Layer 4 of a small transformer language model trained on English Wikipedia (8 layers, counted from 0, width 128).
A neuron's activation on a vector x is ReLU(gate . x) times (in . x), where the dot is the dot product.

Input weights of the MLP neurons that the questions are about. A number n stands for (n - 128) times 0.0063.
n46 gate: 80, 89, 141, 124, 110, 158, 119, 92, 79, 154, 117, 106, 139, 140, 120, 61, 159, 175, 106, 142, 123, 115, 132, 90, 106, 75, 146, 110, 123, 130, 117, 97, 83, 110, 121, 134, 118, 105, 158, 175, 175, 160, 161, 182, 147, 152, 99, 134, 108, 120, 127, 136, 95, 110, 132, 135, 64, 134, 154, 130, 82, 142, 70, 152, 49, 157, 161, 128, 75, 128, 65, 103, 108, 98, 173, 138, 45, 184, 134, 142, 88, 147, 94, 104, 162, 155, 162, 189, 141, 148, 122, 147, 135, 139, 98, 96, 141, 118, 137, 146, 110, 99, 54, 150, 94, 150, 173, 139, 136, 129, 156, 50, 155, 95, 145, 79, 171, 174, 162, 156, 130, 201, 93, 110, 119, 77, 102, 186
n84 gate: 137, 201, 123, 139, 156, 105, 114, 131, 112, 150, 130, 62, 104, 124, 133, 128, 142, 95, 128, 158, 180, 161, 137, 122, 193, 145, 82, 180, 120, 129, 136, 126, 140, 130, 143, 122, 129, 155, 105, 134, 175, 124, 134, 148, 79, 93, 129, 124, 104, 181, 157, 207, 169, 83, 176, 144, 85, 134, 198, 144, 131, 162, 149, 138, 127, 184, 187, 165, 160, 178, 179, 100, 175, 115, 90, 168, 92, 162, 110, 115, 99, 85, 151, 138, 105, 123, 96, 169, 70, 123, 155, 55, 72, 127, 148, 71, 197, 97, 98, 111, 202, 93, 104, 152, 156, 105, 88, 171, 199, 144, 141, 126, 159, 85, 178, 125, 133, 147, 116, 147, 106, 161, 145, 45, 96, 131, 142, 141
n130 gate: 162, 129, 121, 95, 167, 150, 150, 100, 103, 142, 161, 126, 112, 120, 134, 168, 79, 85, 93, 135, 129, 133, 147, 95, 124, 138, 119, 95, 169, 127, 185, 149, 116, 133, 136, 145, 129, 111, 189, 111, 127, 136, 116, 120, 112, 172, 156, 193, 154, 130, 122, 122, 115, 125, 112, 131, 123, 94, 105, 82, 77, 142, 147, 123, 111, 155, 43, 109, 108, 82, 215, 176, 102, 124, 88, 102, 110, 154, 88, 135, 96, 105, 150, 123, 109, 169, 100, 135, 135, 148, 89, 104, 116, 104, 122, 115, 142, 113, 103, 124, 168, 122, 179, 109, 150, 125, 104, 170, 122, 168, 109, 128, 164, 88, 151, 118, 142, 107, 91, 83, 154, 167, 146, 160, 138, 131, 53, 131
n168 gate: 79, 128, 108, 172, 71, 93, 123, 79, 71, 95, 101, 165, 131, 107, 118, 108, 157, 174, 64, 114, 126, 87, 121, 132, 83, 182, 154, 134, 134, 92, 98, 99, 155, 128, 71, 139, 84, 43, 111, 89, 155, 127, 123, 174, 119, 196, 133, 116, 75, 147, 142, 136, 91, 57, 112, 140, 95, 198, 109, 113, 153, 149, 159, 95, 131, 144, 169, 73, 141, 189, 136, 157, 157, 133, 148, 156, 126, 114, 127, 120, 150, 188, 148, 118, 115, 106, 145, 123, 123, 112, 127, 150, 101, 74, 77, 88, 79, 148, 99, 126, 100, 141, 75, 170, 151, 125, 110, 77, 90, 127, 106, 126, 176, 114, 125, 137, 110, 70, 116, 136, 136, 128, 104, 116, 110, 195, 185, 136
n170 gate: 144, 157, 102, 137, 93, 127, 93, 102, 106, 102, 157, 115, 106, 105, 155, 155, 117, 80, 155, 101, 99, 87, 248, 125, 144, 151, 126, 146, 181, 161, 123, 137, 167, 146, 170, 161, 46, 166, 106, 124, 95, 233, 95, 89, 63, 152, 109, 140, 129, 146, 97, 162, 173, 97, 134, 125, 139, 102, 105, 164, 196, 182, 70, 78, 143, 194, 97, 95, 226, 125, 87, 160, 119, 131, 182, 191, 73, 118, 115, 64, 100, 154, 156, 201, 127, 121, 165, 98, 99, 143, 127, 100, 184, 77, 139, 172, 96, 162, 135, 94, 124, 92, 182, 179, 49, 143, 84, 153, 150, 87, 121, 188, 191, 126, 103, 120, 117, 126, 148, 144, 163, 110, 135, 104, 113, 120, 69, 94
n183 gate: 133, 143, 145, 165, 159, 176, 124, 133, 135, 125, 136, 140, 117, 120, 144, 113, 169, 155, 130, 88, 135, 53, 181, 144, 66, 107, 88, 133, 128, 104, 163, 107, 106, 115, 126, 113, 134, 74, 141, 74, 125, 144, 143, 110, 137, 136, 199, 180, 159, 122, 94, 142, 117, 144, 147, 95, 75, 115, 124, 139, 90, 114, 132, 133, 91, 120, 114, 125, 111, 91, 141, 158, 149, 134, 129, 88, 129, 80, 129, 184, 98, 123, 134, 170, 120, 82, 102, 169, 121, 97, 137, 149, 101, 125, 78, 144, 148, 117, 143, 152, 115, 76, 122, 172, 79, 137, 168, 139, 159, 64, 171, 73, 111, 124, 106, 146, 124, 137, 112, 135, 117, 200, 171, 110, 141, 88, 177, 174
n234 gate: 110, 132, 110, 131, 94, 158, 153, 97, 155, 125, 126, 111, 91, 154, 119, 114, 132, 99, 129, 111, 183, 108, 171, 78, 154, 150, 115, 162, 230, 130, 153, 139, 142, 121, 85, 93, 125, 136, 53, 93, 113, 139, 94, 177, 93, 147, 106, 127, 76, 68, 94, 110, 166, 116, 150, 137, 117, 86, 104, 166, 146, 154, 142, 136, 79, 93, 198, 124, 64, 117, 113, 156, 125, 140, 125, 71, 116, 105, 134, 143, 147, 130, 124, 117, 169, 68, 149, 100, 132, 151, 90, 141, 144, 95, 109, 144, 133, 52, 171, 127, 128, 129, 106, 83, 110, 188, 135, 158, 126, 110, 130, 147, 141, 98, 149, 108, 134, 138, 72, 102, 196, 85, 103, 107, 138, 136, 186, 148
n302 gate: 145, 144, 186, 172, 114, 155, 120, 169, 74, 77, 61, 193, 101, 152, 78, 120, 116, 122, 154, 72, 138, 153, 126, 47, 79, 134, 155, 113, 116, 121, 143, 97, 139, 133, 143, 111, 115, 115, 179, 180, 56, 125, 179, 140, 162, 172, 131, 117, 164, 48, 201, 120, 79, 111, 160, 102, 94, 114, 107, 122, 172, 130, 134, 129, 107, 100, 134, 160, 87, 172, 198, 100, 45, 69, 176, 128, 195, 153, 77, 97, 173, 109, 142, 155, 59, 160, 126, 128, 152, 89, 136, 114, 138, 140, 191, 160, 106, 130, 176, 90, 154, 110, 197, 169, 172, 152, 67, 109, 71, 173, 163, 91, 53, 129, 164, 98, 164, 109, 52, 149, 143, 93, 126, 172, 51, 100, 103, 140
n46 in: 119, 164, 136, 105, 80, 107, 44, 126, 158, 78, 94, 101, 128, 39, 171, 109, 154, 167, 161, 160, 110, 117, 106, 189, 76, 132, 134, 94, 120, 115, 102, 122, 138, 132, 153, 93, 174, 167, 139, 127, 84, 117, 111, 90, 127, 110, 129, 148, 141, 118, 150, 140, 122, 102, 112, 163, 175, 155, 98, 139, 194, 134, 120, 105, 130, 136, 134, 121, 158, 111, 115, 141, 158, 125, 133, 119, 96, 152, 126, 176, 103, 164, 125, 118, 120, 119, 149, 116, 131, 117, 117, 129, 113, 168, 93, 171, 88, 86, 163, 134, 145, 146, 125, 104, 151, 130, 158, 148, 58, 131, 144, 125, 117, 116, 127, 158, 143, 133, 60, 100, 75, 92, 124, 150, 191, 154, 106, 156
n84 in: 141, 96, 115, 192, 133, 128, 177, 178, 152, 133, 108, 116, 131, 102, 82, 150, 161, 161, 168, 143, 104, 113, 144, 203, 137, 169, 136, 233, 116, 153, 61, 131, 116, 87, 95, 175, 179, 102, 139, 133, 75, 147, 117, 127, 83, 147, 135, 148, 65, 137, 197, 105, 169, 146, 113, 109, 123, 93, 144, 167, 115, 150, 135, 109, 137, 107, 94, 145, 127, 126, 141, 95, 106, 182, 132, 139, 180, 130, 118, 84, 143, 167, 44, 103, 113, 132, 124, 136, 155, 130, 130, 133, 129, 146, 152, 92, 101, 115, 141, 152, 139, 116, 133, 117, 124, 84, 55, 114, 147, 160, 121, 123, 85, 119, 133, 167, 59, 169, 182, 127, 147, 140, 143, 110, 186, 139, 150, 119
n130 in: 72, 140, 128, 144, 88, 140, 107, 125, 95, 110, 112, 158, 101, 148, 138, 125, 120, 115, 135, 140, 110, 132, 41, 111, 140, 180, 127, 142, 131, 111, 132, 126, 92, 123, 155, 107, 110, 118, 134, 135, 112, 100, 171, 145, 125, 118, 119, 120, 164, 128, 104, 57, 83, 137, 155, 148, 105, 121, 117, 156, 126, 127, 107, 72, 164, 102, 107, 144, 86, 159, 48, 139, 172, 170, 173, 135, 156, 159, 102, 146, 136, 136, 124, 92, 83, 102, 178, 110, 117, 105, 183, 150, 122, 140, 148, 133, 137, 89, 141, 152, 145, 120, 81, 147, 156, 125, 117, 146, 182, 144, 120, 67, 101, 82, 101, 120, 153, 134, 156, 142, 125, 161, 113, 126, 111, 109, 194, 155
n168 in: 151, 163, 131, 122, 166, 88, 159, 102, 122, 115, 21, 183, 136, 154, 122, 125, 164, 118, 129, 134, 118, 136, 123, 147, 142, 137, 66, 132, 59, 154, 103, 70, 124, 183, 123, 119, 157, 151, 165, 133, 192, 112, 101, 75, 125, 195, 147, 110, 151, 133, 157, 165, 154, 161, 136, 108, 110, 186, 142, 145, 81, 194, 115, 128, 129, 119, 110, 142, 150, 194, 136, 107, 157, 132, 89, 132, 74, 112, 115, 77, 180, 104, 131, 100, 125, 142, 159, 110, 154, 97, 143, 178, 141, 131, 180, 40, 94, 162, 111, 140, 108, 160, 89, 76, 145, 162, 166, 97, 146, 118, 200, 116, 139, 132, 107, 69, 123, 118, 130, 151, 85, 159, 80, 108, 156, 176, 146, 83
n170 in: 128, 162, 160, 138, 76, 150, 158, 155, 127, 170, 108, 89, 152, 85, 106, 91, 163, 155, 188, 117, 124, 134, 160, 105, 149, 93, 119, 131, 176, 181, 128, 108, 98, 131, 87, 179, 85, 179, 196, 72, 145, 156, 60, 135, 127, 165, 152, 171, 141, 98, 119, 137, 113, 144, 102, 152, 103, 63, 95, 140, 105, 174, 144, 132, 106, 180, 105, 129, 152, 111, 114, 148, 129, 122, 188, 112, 90, 102, 138, 55, 146, 115, 137, 199, 138, 122, 151, 97, 145, 143, 98, 77, 172, 115, 153, 152, 155, 126, 158, 101, 122, 57, 112, 145, 108, 128, 155, 106, 110, 108, 106, 216, 159, 94, 127, 113, 93, 112, 184, 126, 159, 111, 147, 80, 154, 72, 97, 133
n183 in: 102, 101, 121, 134, 138, 67, 164, 135, 121, 135, 131, 133, 98, 151, 124, 146, 133, 173, 128, 135, 123, 122, 156, 115, 148, 118, 108, 148, 126, 97, 103, 69, 123, 149, 137, 104, 160, 126, 150, 123, 137, 99, 122, 75, 141, 80, 121, 220, 135, 67, 137, 133, 114, 111, 92, 112, 104, 122, 129, 120, 80, 81, 133, 143, 117, 149, 60, 152, 85, 141, 82, 111, 138, 91, 122, 97, 85, 138, 157, 117, 107, 102, 94, 144, 150, 110, 122, 138, 135, 117, 126, 128, 152, 128, 149, 123, 101, 113, 139, 160, 117, 130, 168, 135, 136, 120, 146, 154, 184, 76, 110, 76, 127, 179, 135, 119, 145, 101, 211, 160, 129, 93, 100, 156, 79, 143, 165, 167
n234 in: 104, 81, 92, 133, 105, 156, 119, 171, 97, 165, 131, 173, 96, 160, 126, 114, 221, 76, 135, 96, 98, 114, 183, 169, 115, 138, 105, 198, 171, 96, 156, 94, 107, 102, 155, 116, 126, 159, 117, 103, 125, 139, 181, 168, 138, 145, 134, 116, 112, 145, 140, 109, 168, 144, 80, 133, 135, 119, 93, 142, 133, 168, 130, 86, 117, 141, 130, 155, 97, 121, 103, 123, 133, 132, 108, 122, 142, 121, 121, 109, 106, 135, 103, 121, 178, 131, 143, 125, 122, 158, 88, 133, 129, 131, 91, 156, 177, 138, 86, 126, 146, 111, 120, 114, 171, 116, 134, 110, 129, 103, 110, 129, 94, 125, 135, 107, 156, 172, 97, 142, 155, 86, 107, 112, 132, 135, 163, 80
n302 in: 160, 134, 138, 140, 141, 115, 136, 171, 108, 140, 129, 137, 127, 74, 105, 123, 155, 158, 84, 105, 102, 149, 143, 90, 147, 81, 178, 183, 176, 114, 199, 100, 111, 152, 46, 118, 148, 103, 90, 31, 182, 127, 141, 143, 42, 99, 145, 104, 208, 129, 137, 122, 140, 143, 135, 184, 87, 91, 108, 107, 93, 67, 157, 123, 158, 130, 120, 122, 135, 125, 167, 110, 136, 195, 113, 95, 129, 163, 128, 159, 89, 129, 153, 146, 124, 118, 84, 106, 109, 155, 150, 81, 137, 71, 99, 88, 109, 193, 116, 124, 89, 146, 133, 100, 172, 69, 75, 125, 129, 145, 141, 165, 92, 185, 136, 147, 83, 161, 168, 116, 128, 169, 84, 106, 124, 123, 91, 153

Each question shows a token from some text and the vector x that enters the MLP there. A number n stands for (n - 128) times 0.051.

"on": 146, 111, 98, 130, 166, 86, 116, 100, 134, 108, 125, 96, 155, 94, 159, 104, 146, 111, 176, 141, 162, 91, 78, 118, 138, 164, 161, 138, 91, 121, 122, 137, 140, 117, 152, 70, 167, 97, 129, 140, 165, 119, 113, 142, 119, 114, 152, 121, 135, 124, 87, 89, 141, 137, 112, 117, 115, 140, 101, 124, 142, 141, 118, 169, 151, 123, 150, 99, 124, 147, 141, 127, 126, 170, 99, 152, 125, 123, 92, 122, 128, 132, 147, 161, 119, 127, 129, 65, 181, 127, 130, 158, 106, 112, 111, 111, 69, 146, 129, 170, 118, 130, 93, 142, 95, 104, 147, 78, 149, 90, 174, 105, 128, 127, 129, 105, 133, 76, 101, 121, 177, 139, 119, 101, 99, 134, 170, 174
The most active neuron and its activation: n168, at about 39

"&": 122, 131, 104, 133, 155, 88, 128, 149, 102, 129, 152, 92, 98, 108, 146, 110, 119, 122, 130, 134, 176, 121, 123, 122, 144, 98, 162, 134, 154, 148, 160, 151, 119, 101, 170, 111, 166, 133, 157, 115, 126, 159, 129, 119, 139, 106, 123, 161, 134, 131, 119, 111, 140, 182, 72, 130, 157, 96, 167, 126, 111, 183, 122, 152, 114, 166, 118, 150, 151, 132, 116, 116, 114, 151, 123, 123, 127, 129, 121, 116, 88, 79, 161, 142, 120, 122, 87, 103, 129, 127, 114, 150, 125, 94, 141, 110, 147, 132, 135, 104, 149, 150, 119, 138, 146, 84, 115, 105, 126, 131, 156, 129, 154, 147, 133, 130, 127, 110, 96, 135, 174, 157, 106, 126, 115, 93, 180, 147
Which two neurons fire most, strongest first? n170, n183

"ar": 139, 121, 128, 122, 124, 121, 132, 128, 123, 126, 141, 119, 168, 132, 136, 134, 107, 103, 142, 147, 132, 156, 42, 120, 145, 117, 156, 114, 138, 127, 132, 117, 128, 111, 158, 99, 179, 165, 114, 124, 92, 119, 128, 111, 109, 79, 118, 146, 135, 142, 121, 109, 118, 111, 141, 156, 90, 95, 99, 91, 112, 141, 86, 142, 120, 125, 102, 89, 177, 105, 109, 151, 135, 87, 126, 142, 135, 157, 105, 183, 113, 177, 144, 99, 165, 115, 77, 138, 133, 122, 142, 112, 103, 126, 142, 158, 126, 187, 162, 107, 95, 126, 92, 130, 130, 130, 132, 126, 126, 110, 123, 140, 137, 115, 119, 115, 137, 104, 123, 119, 163, 149, 157, 125, 102, 168, 132, 125
The most active neuron and its activation: n130, at about 3.7

",": 119, 110, 113, 125, 120, 83, 148, 122, 117, 160, 116, 85, 137, 135, 121, 106, 134, 126, 128, 177, 106, 141, 89, 118, 142, 107, 161, 148, 152, 82, 128, 159, 89, 80, 177, 81, 128, 118, 145, 132, 92, 125, 167, 110, 130, 79, 157, 125, 110, 142, 128, 117, 142, 191, 114, 154, 129, 126, 128, 111, 122, 136, 147, 149, 126, 148, 140, 140, 143, 122, 83, 60, 112, 116, 149, 111, 141, 103, 132, 129, 147, 98, 97, 100, 149, 115, 126, 101, 118, 121, 109, 93, 141, 140, 111, 154, 100, 156, 132, 142, 93, 150, 167, 144, 197, 96, 134, 125, 116, 112, 142, 95, 117, 153, 143, 101, 139, 86, 123, 169, 180, 129, 113, 127, 128, 107, 121, 114
The most active neuron and its activation: n302, at about 1.5

"K": 141, 136, 120, 155, 148, 110, 114, 103, 96, 119, 143, 91, 121, 155, 189, 111, 109, 117, 160, 87, 85, 115, 86, 146, 114, 113, 155, 179, 152, 124, 116, 128, 109, 90, 119, 148, 138, 137, 132, 91, 160, 160, 136, 83, 171, 121, 140, 93, 137, 123, 102, 127, 137, 158, 124, 113, 120, 101, 94, 157, 123, 136, 112, 147, 96, 123, 106, 156, 141, 113, 151, 85, 139, 139, 119, 145, 109, 118, 133, 120, 107, 141, 119, 108, 160, 124, 138, 112, 131, 130, 140, 121, 106, 128, 99, 139, 110, 101, 163, 146, 116, 132, 107, 101, 196, 133, 145, 108, 113, 108, 146, 106, 121, 161, 111, 151, 156, 97, 114, 125, 142, 126, 89, 94, 74, 165, 185, 148
Which three neurons fire most, strongest first? n234, n183, n168

"2": 125, 128, 130, 184, 102, 124, 124, 102, 138, 129, 148, 91, 109, 135, 82, 119, 120, 145, 164, 136, 146, 143, 105, 130, 152, 141, 145, 108, 101, 144, 121, 157, 111, 112, 149, 149, 158, 111, 137, 117, 139, 124, 136, 95, 130, 93, 162, 100, 153, 131, 152, 148, 115, 116, 144, 172, 133, 112, 132, 98, 94, 145, 157, 132, 91, 120, 121, 143, 161, 94, 154, 114, 120, 124, 142, 157, 147, 98, 101, 85, 116, 170, 128, 147, 108, 132, 127, 108, 95, 109, 139, 114, 149, 91, 106, 134, 59, 156, 161, 151, 122, 125, 149, 183, 116, 93, 169, 106, 116, 123, 161, 115, 139, 125, 120, 108, 118, 130, 149, 126, 172, 138, 129, 146, 141, 145, 194, 135
Which of these neurons fires most? n170

"us": 157, 119, 107, 151, 119, 109, 144, 105, 127, 147, 154, 69, 143, 170, 147, 98, 124, 110, 148, 75, 148, 122, 71, 117, 136, 118, 134, 110, 168, 109, 135, 146, 128, 72, 135, 152, 124, 168, 89, 100, 140, 137, 103, 143, 132, 113, 143, 120, 184, 114, 95, 117, 151, 156, 93, 108, 171, 163, 113, 132, 118, 115, 153, 151, 125, 128, 141, 102, 174, 158, 152, 146, 67, 132, 102, 148, 111, 144, 125, 120, 142, 129, 126, 108, 130, 160, 97, 117, 161, 133, 98, 89, 130, 155, 132, 138, 144, 117, 87, 143, 92, 140, 107, 127, 167, 117, 98, 114, 113, 98, 157, 95, 192, 96, 116, 108, 110, 118, 115, 155, 150, 129, 108, 91, 103, 131, 150, 123
Which of these neurons fires most? n234

" s": 132, 114, 85, 134, 89, 107, 108, 149, 123, 116, 156, 77, 143, 121, 114, 84, 130, 92, 142, 126, 124, 147, 84, 116, 147, 122, 106, 143, 128, 113, 134, 153, 89, 110, 193, 120, 102, 85, 125, 105, 130, 136, 130, 117, 134, 136, 101, 131, 128, 157, 94, 135, 136, 142, 103, 138, 105, 85, 212, 123, 91, 159, 147, 161, 89, 140, 118, 124, 104, 94, 123, 189, 122, 107, 174, 94, 124, 121, 117, 141, 135, 106, 147, 77, 159, 139, 129, 127, 154, 143, 144, 153, 136, 117, 138, 132, 126, 198, 151, 127, 127, 163, 124, 133, 192, 78, 157, 148, 68, 124, 148, 113, 131, 140, 119, 116, 150, 126, 88, 113, 203, 139, 116, 136, 138, 132, 145, 82
Which of these neurons fires most? n234

"ing": 183, 114, 129, 146, 145, 109, 142, 167, 145, 124, 120, 108, 140, 136, 136, 87, 116, 163, 162, 139, 124, 95, 69, 105, 136, 119, 130, 113, 136, 110, 142, 126, 134, 101, 172, 85, 130, 138, 93, 124, 124, 132, 155, 116, 113, 104, 115, 109, 160, 127, 114, 125, 116, 158, 116, 143, 133, 135, 135, 143, 124, 147, 121, 154, 108, 111, 106, 134, 142, 155, 115, 93, 143, 109, 155, 179, 130, 148, 114, 136, 109, 134, 142, 93, 141, 129, 112, 117, 138, 109, 151, 119, 143, 107, 119, 104, 81, 166, 137, 112, 103, 120, 101, 127, 140, 104, 151, 123, 101, 119, 129, 96, 140, 117, 156, 113, 157, 106, 108, 151, 176, 117, 142, 110, 130, 119, 120, 125
Which two neurons fire most, strongest first? n46, n302

"g": 154, 152, 113, 141, 170, 131, 130, 118, 140, 138, 142, 109, 154, 104, 157, 130, 100, 103, 151, 94, 134, 156, 67, 147, 185, 157, 177, 161, 129, 124, 144, 131, 106, 120, 116, 118, 140, 126, 134, 107, 106, 113, 156, 115, 131, 98, 141, 95, 141, 87, 104, 144, 148, 136, 120, 159, 136, 106, 178, 186, 143, 110, 123, 127, 116, 126, 113, 134, 144, 106, 104, 127, 87, 105, 138, 125, 150, 119, 156, 119, 114, 160, 130, 129, 138, 134, 95, 106, 124, 113, 163, 105, 154, 136, 116, 130, 117, 141, 145, 107, 106, 142, 102, 112, 163, 99, 133, 130, 85, 120, 126, 94, 150, 119, 135, 142, 147, 117, 140, 137, 139, 105, 101, 82, 90, 126, 145, 134
Which of these neurons fires most? n84

" the": 127, 187, 114, 151, 119, 109, 137, 118, 116, 104, 147, 76, 129, 84, 131, 96, 119, 138, 163, 161, 118, 120, 70, 115, 151, 90, 156, 131, 110, 113, 153, 152, 103, 157, 190, 115, 162, 129, 131, 141, 84, 108, 129, 131, 146, 92, 144, 132, 138, 110, 100, 107, 109, 140, 80, 158, 72, 83, 169, 165, 99, 126, 84, 138, 104, 148, 84, 123, 119, 106, 102, 124, 113, 93, 151, 139, 153, 117, 130, 118, 128, 131, 132, 87, 101, 141, 100, 116, 109, 89, 131, 88, 133, 105, 135, 142, 112, 129, 138, 151, 155, 148, 147, 131, 184, 72, 136, 139, 102, 152, 150, 105, 157, 167, 147, 66, 128, 98, 92, 101, 161, 135, 133, 122, 135, 131, 129, 114
Which three neurons fire most, strongest first? n130, n46, n302

" a": 140, 166, 134, 145, 80, 105, 141, 133, 144, 136, 177, 107, 151, 142, 117, 102, 133, 113, 168, 117, 134, 125, 69, 115, 159, 105, 139, 111, 161, 110, 126, 135, 135, 128, 129, 128, 147, 86, 79, 120, 143, 128, 117, 120, 161, 125, 112, 106, 140, 143, 100, 170, 101, 200, 105, 130, 91, 95, 161, 133, 111, 148, 93, 121, 113, 153, 69, 119, 129, 116, 96, 96, 96, 100, 172, 130, 164, 119, 133, 140, 133, 118, 157, 124, 146, 146, 123, 104, 172, 95, 128, 148, 154, 112, 142, 154, 109, 189, 127, 123, 174, 127, 139, 145, 171, 48, 155, 160, 97, 110, 127, 98, 109, 181, 108, 84, 107, 128, 132, 94, 140, 143, 165, 124, 157, 123, 128, 108
Which of these neurons fires most? n302

" at": 141, 94, 127, 155, 151, 104, 144, 154, 111, 89, 132, 109, 113, 102, 120, 109, 148, 110, 185, 109, 127, 117, 81, 152, 157, 106, 117, 131, 146, 95, 168, 105, 132, 131, 137, 127, 149, 119, 105, 123, 139, 152, 124, 89, 155, 96, 121, 134, 122, 149, 83, 121, 132, 149, 147, 135, 112, 63, 150, 160, 51, 181, 146, 125, 102, 105, 114, 92, 107, 108, 103, 93, 152, 118, 152, 158, 134, 127, 102, 159, 125, 108, 139, 136, 130, 142, 140, 111, 108, 97, 104, 147, 95, 88, 166, 103, 124, 142, 149, 147, 111, 151, 123, 153, 165, 86, 128, 132, 94, 92, 128, 116, 120, 128, 141, 115, 168, 102, 98, 74, 207, 85, 136, 94, 138, 111, 113, 103
The most active neuron and its activation: n234, at about 8.4

"al": 149, 126, 119, 115, 115, 118, 101, 160, 155, 130, 126, 99, 147, 135, 124, 115, 88, 129, 138, 140, 122, 158, 86, 120, 180, 122, 144, 112, 123, 112, 143, 119, 96, 104, 168, 94, 186, 170, 121, 122, 133, 95, 159, 118, 121, 83, 110, 165, 157, 125, 107, 124, 125, 142, 111, 174, 113, 121, 138, 124, 133, 149, 107, 126, 136, 153, 108, 113, 162, 144, 110, 159, 94, 104, 118, 146, 119, 142, 137, 159, 83, 156, 128, 93, 125, 158, 86, 121, 94, 83, 125, 80, 114, 159, 125, 130, 135, 163, 178, 128, 82, 131, 99, 144, 143, 80, 136, 159, 93, 120, 120, 111, 169, 133, 142, 90, 145, 95, 121, 144, 152, 158, 110, 112, 132, 117, 139, 153
The most active neuron and its activation: n46, at about 14

"1": 137, 171, 148, 185, 118, 128, 114, 136, 125, 156, 146, 114, 118, 157, 81, 90, 143, 164, 137, 163, 134, 173, 105, 120, 156, 112, 143, 117, 100, 137, 134, 125, 131, 106, 181, 119, 138, 152, 138, 104, 133, 109, 124, 132, 147, 91, 161, 143, 165, 131, 147, 128, 117, 151, 138, 119, 163, 102, 139, 110, 98, 141, 131, 129, 95, 125, 103, 140, 154, 108, 109, 118, 143, 95, 156, 144, 154, 127, 95, 114, 123, 150, 129, 134, 113, 121, 127, 121, 104, 131, 114, 140, 145, 101, 112, 131, 81, 153, 162, 132, 111, 126, 112, 155, 135, 122, 140, 103, 110, 145, 170, 127, 131, 142, 132, 129, 102, 137, 143, 97, 195, 119, 122, 142, 177, 139, 175, 126
The most active neuron and its activation: n302, at about 2

" ": 130, 124, 127, 121, 104, 120, 137, 141, 116, 96, 141, 83, 138, 151, 140, 126, 102, 129, 164, 128, 123, 184, 105, 109, 152, 111, 178, 93, 118, 147, 111, 127, 127, 110, 159, 119, 130, 116, 135, 125, 122, 127, 153, 98, 174, 120, 112, 146, 114, 108, 119, 134, 155, 127, 96, 132, 133, 111, 164, 130, 97, 127, 165, 138, 112, 168, 128, 120, 162, 127, 104, 139, 97, 114, 143, 119, 159, 139, 109, 134, 127, 126, 128, 136, 125, 144, 123, 117, 127, 109, 123, 113, 151, 137, 130, 164, 101, 156, 138, 155, 129, 114, 152, 173, 159, 109, 131, 105, 90, 124, 135, 120, 155, 120, 121, 108, 128, 105, 99, 119, 191, 100, 150, 127, 159, 159, 152, 107
Which of these neurons fires most? n170

"it": 155, 102, 151, 131, 120, 116, 131, 139, 126, 95, 126, 107, 167, 93, 135, 105, 82, 158, 164, 135, 143, 154, 74, 135, 186, 144, 148, 128, 147, 97, 130, 172, 133, 114, 164, 111, 155, 162, 116, 110, 122, 112, 140, 99, 149, 80, 106, 131, 136, 120, 107, 113, 140, 154, 79, 149, 124, 117, 116, 128, 120, 135, 149, 152, 139, 141, 114, 164, 160, 137, 152, 113, 131, 90, 135, 154, 146, 159, 116, 151, 119, 142, 123, 157, 143, 154, 127, 132, 130, 113, 142, 109, 128, 150, 132, 145, 110, 166, 109, 104, 73, 125, 92, 118, 137, 99, 82, 110, 103, 124, 141, 108, 151, 96, 159, 154, 157, 103, 162, 111, 166, 160, 115, 133, 131, 98, 129, 104
The most active neuron and its activation: n84, at about 0.19

"H": 120, 104, 146, 112, 124, 101, 124, 111, 80, 130, 148, 98, 113, 175, 165, 136, 104, 148, 133, 97, 142, 91, 112, 155, 96, 119, 145, 136, 144, 116, 116, 162, 156, 118, 112, 191, 196, 68, 110, 133, 157, 117, 121, 108, 139, 80, 119, 138, 115, 130, 140, 91, 139, 165, 118, 138, 102, 122, 109, 124, 110, 162, 107, 96, 108, 169, 101, 111, 132, 61, 182, 136, 141, 147, 114, 151, 120, 126, 104, 131, 131, 160, 142, 111, 148, 124, 132, 76, 167, 124, 183, 152, 94, 99, 100, 112, 78, 114, 121, 155, 123, 131, 103, 88, 140, 84, 181, 108, 107, 113, 159, 120, 136, 143, 107, 185, 148, 106, 111, 151, 183, 117, 94, 119, 110, 139, 167, 132
The most active neuron and its activation: n183, at about 4.1

"-": 117, 123, 117, 138, 142, 104, 122, 127, 137, 151, 121, 94, 120, 110, 113, 113, 140, 116, 164, 160, 68, 143, 93, 142, 146, 129, 163, 139, 135, 121, 151, 149, 139, 113, 170, 101, 131, 133, 101, 116, 102, 121, 165, 100, 138, 83, 102, 160, 137, 125, 105, 115, 106, 136, 104, 139, 128, 106, 147, 148, 67, 140, 117, 120, 92, 132, 90, 135, 123, 116, 81, 122, 142, 111, 134, 115, 140, 148, 89, 127, 156, 91, 159, 142, 124, 139, 87, 98, 131, 141, 139, 95, 152, 110, 100, 110, 96, 157, 123, 120, 138, 139, 120, 167, 189, 122, 172, 81, 97, 139, 124, 63, 92, 141, 104, 96, 120, 122, 126, 127, 190, 135, 115, 133, 133, 100, 96, 142
Which two neurons fire most, strongest first? n130, n302

" G": 124, 109, 87, 131, 124, 140, 104, 115, 112, 119, 131, 78, 98, 132, 171, 152, 174, 87, 170, 165, 95, 178, 83, 176, 133, 147, 126, 141, 124, 106, 137, 174, 136, 140, 173, 108, 103, 136, 94, 90, 119, 102, 120, 90, 126, 91, 117, 111, 143, 160, 104, 114, 159, 120, 111, 136, 122, 79, 140, 116, 113, 168, 95, 115, 82, 147, 121, 152, 128, 67, 121, 102, 103, 116, 163, 147, 169, 87, 103, 125, 112, 125, 122, 151, 130, 156, 112, 105, 88, 78, 159, 159, 155, 77, 86, 129, 121, 129, 148, 159, 175, 149, 124, 107, 207, 85, 204, 75, 111, 121, 150, 85, 133, 154, 152, 147, 151, 85, 100, 83, 186, 146, 116, 124, 158, 138, 145, 111
Which of these neurons fires most? n130

"h": 121, 148, 136, 130, 111, 116, 148, 145, 128, 128, 100, 109, 97, 147, 124, 105, 84, 116, 133, 162, 144, 140, 77, 143, 115, 132, 121, 131, 138, 113, 157, 136, 105, 95, 134, 105, 158, 144, 141, 126, 112, 131, 175, 103, 117, 65, 124, 122, 130, 127, 132, 96, 114, 182, 110, 146, 115, 132, 141, 158, 126, 146, 104, 149, 99, 137, 68, 110, 127, 83, 121, 114, 130, 130, 90, 149, 159, 155, 125, 130, 155, 145, 110, 112, 153, 154, 129, 138, 112, 95, 151, 114, 120, 111, 113, 124, 112, 142, 145, 142, 111, 135, 119, 116, 135, 110, 148, 118, 83, 122, 169, 108, 161, 155, 174, 146, 155, 98, 133, 112, 121, 134, 115, 107, 114, 159, 156, 113
Which of these neurons fires most? n46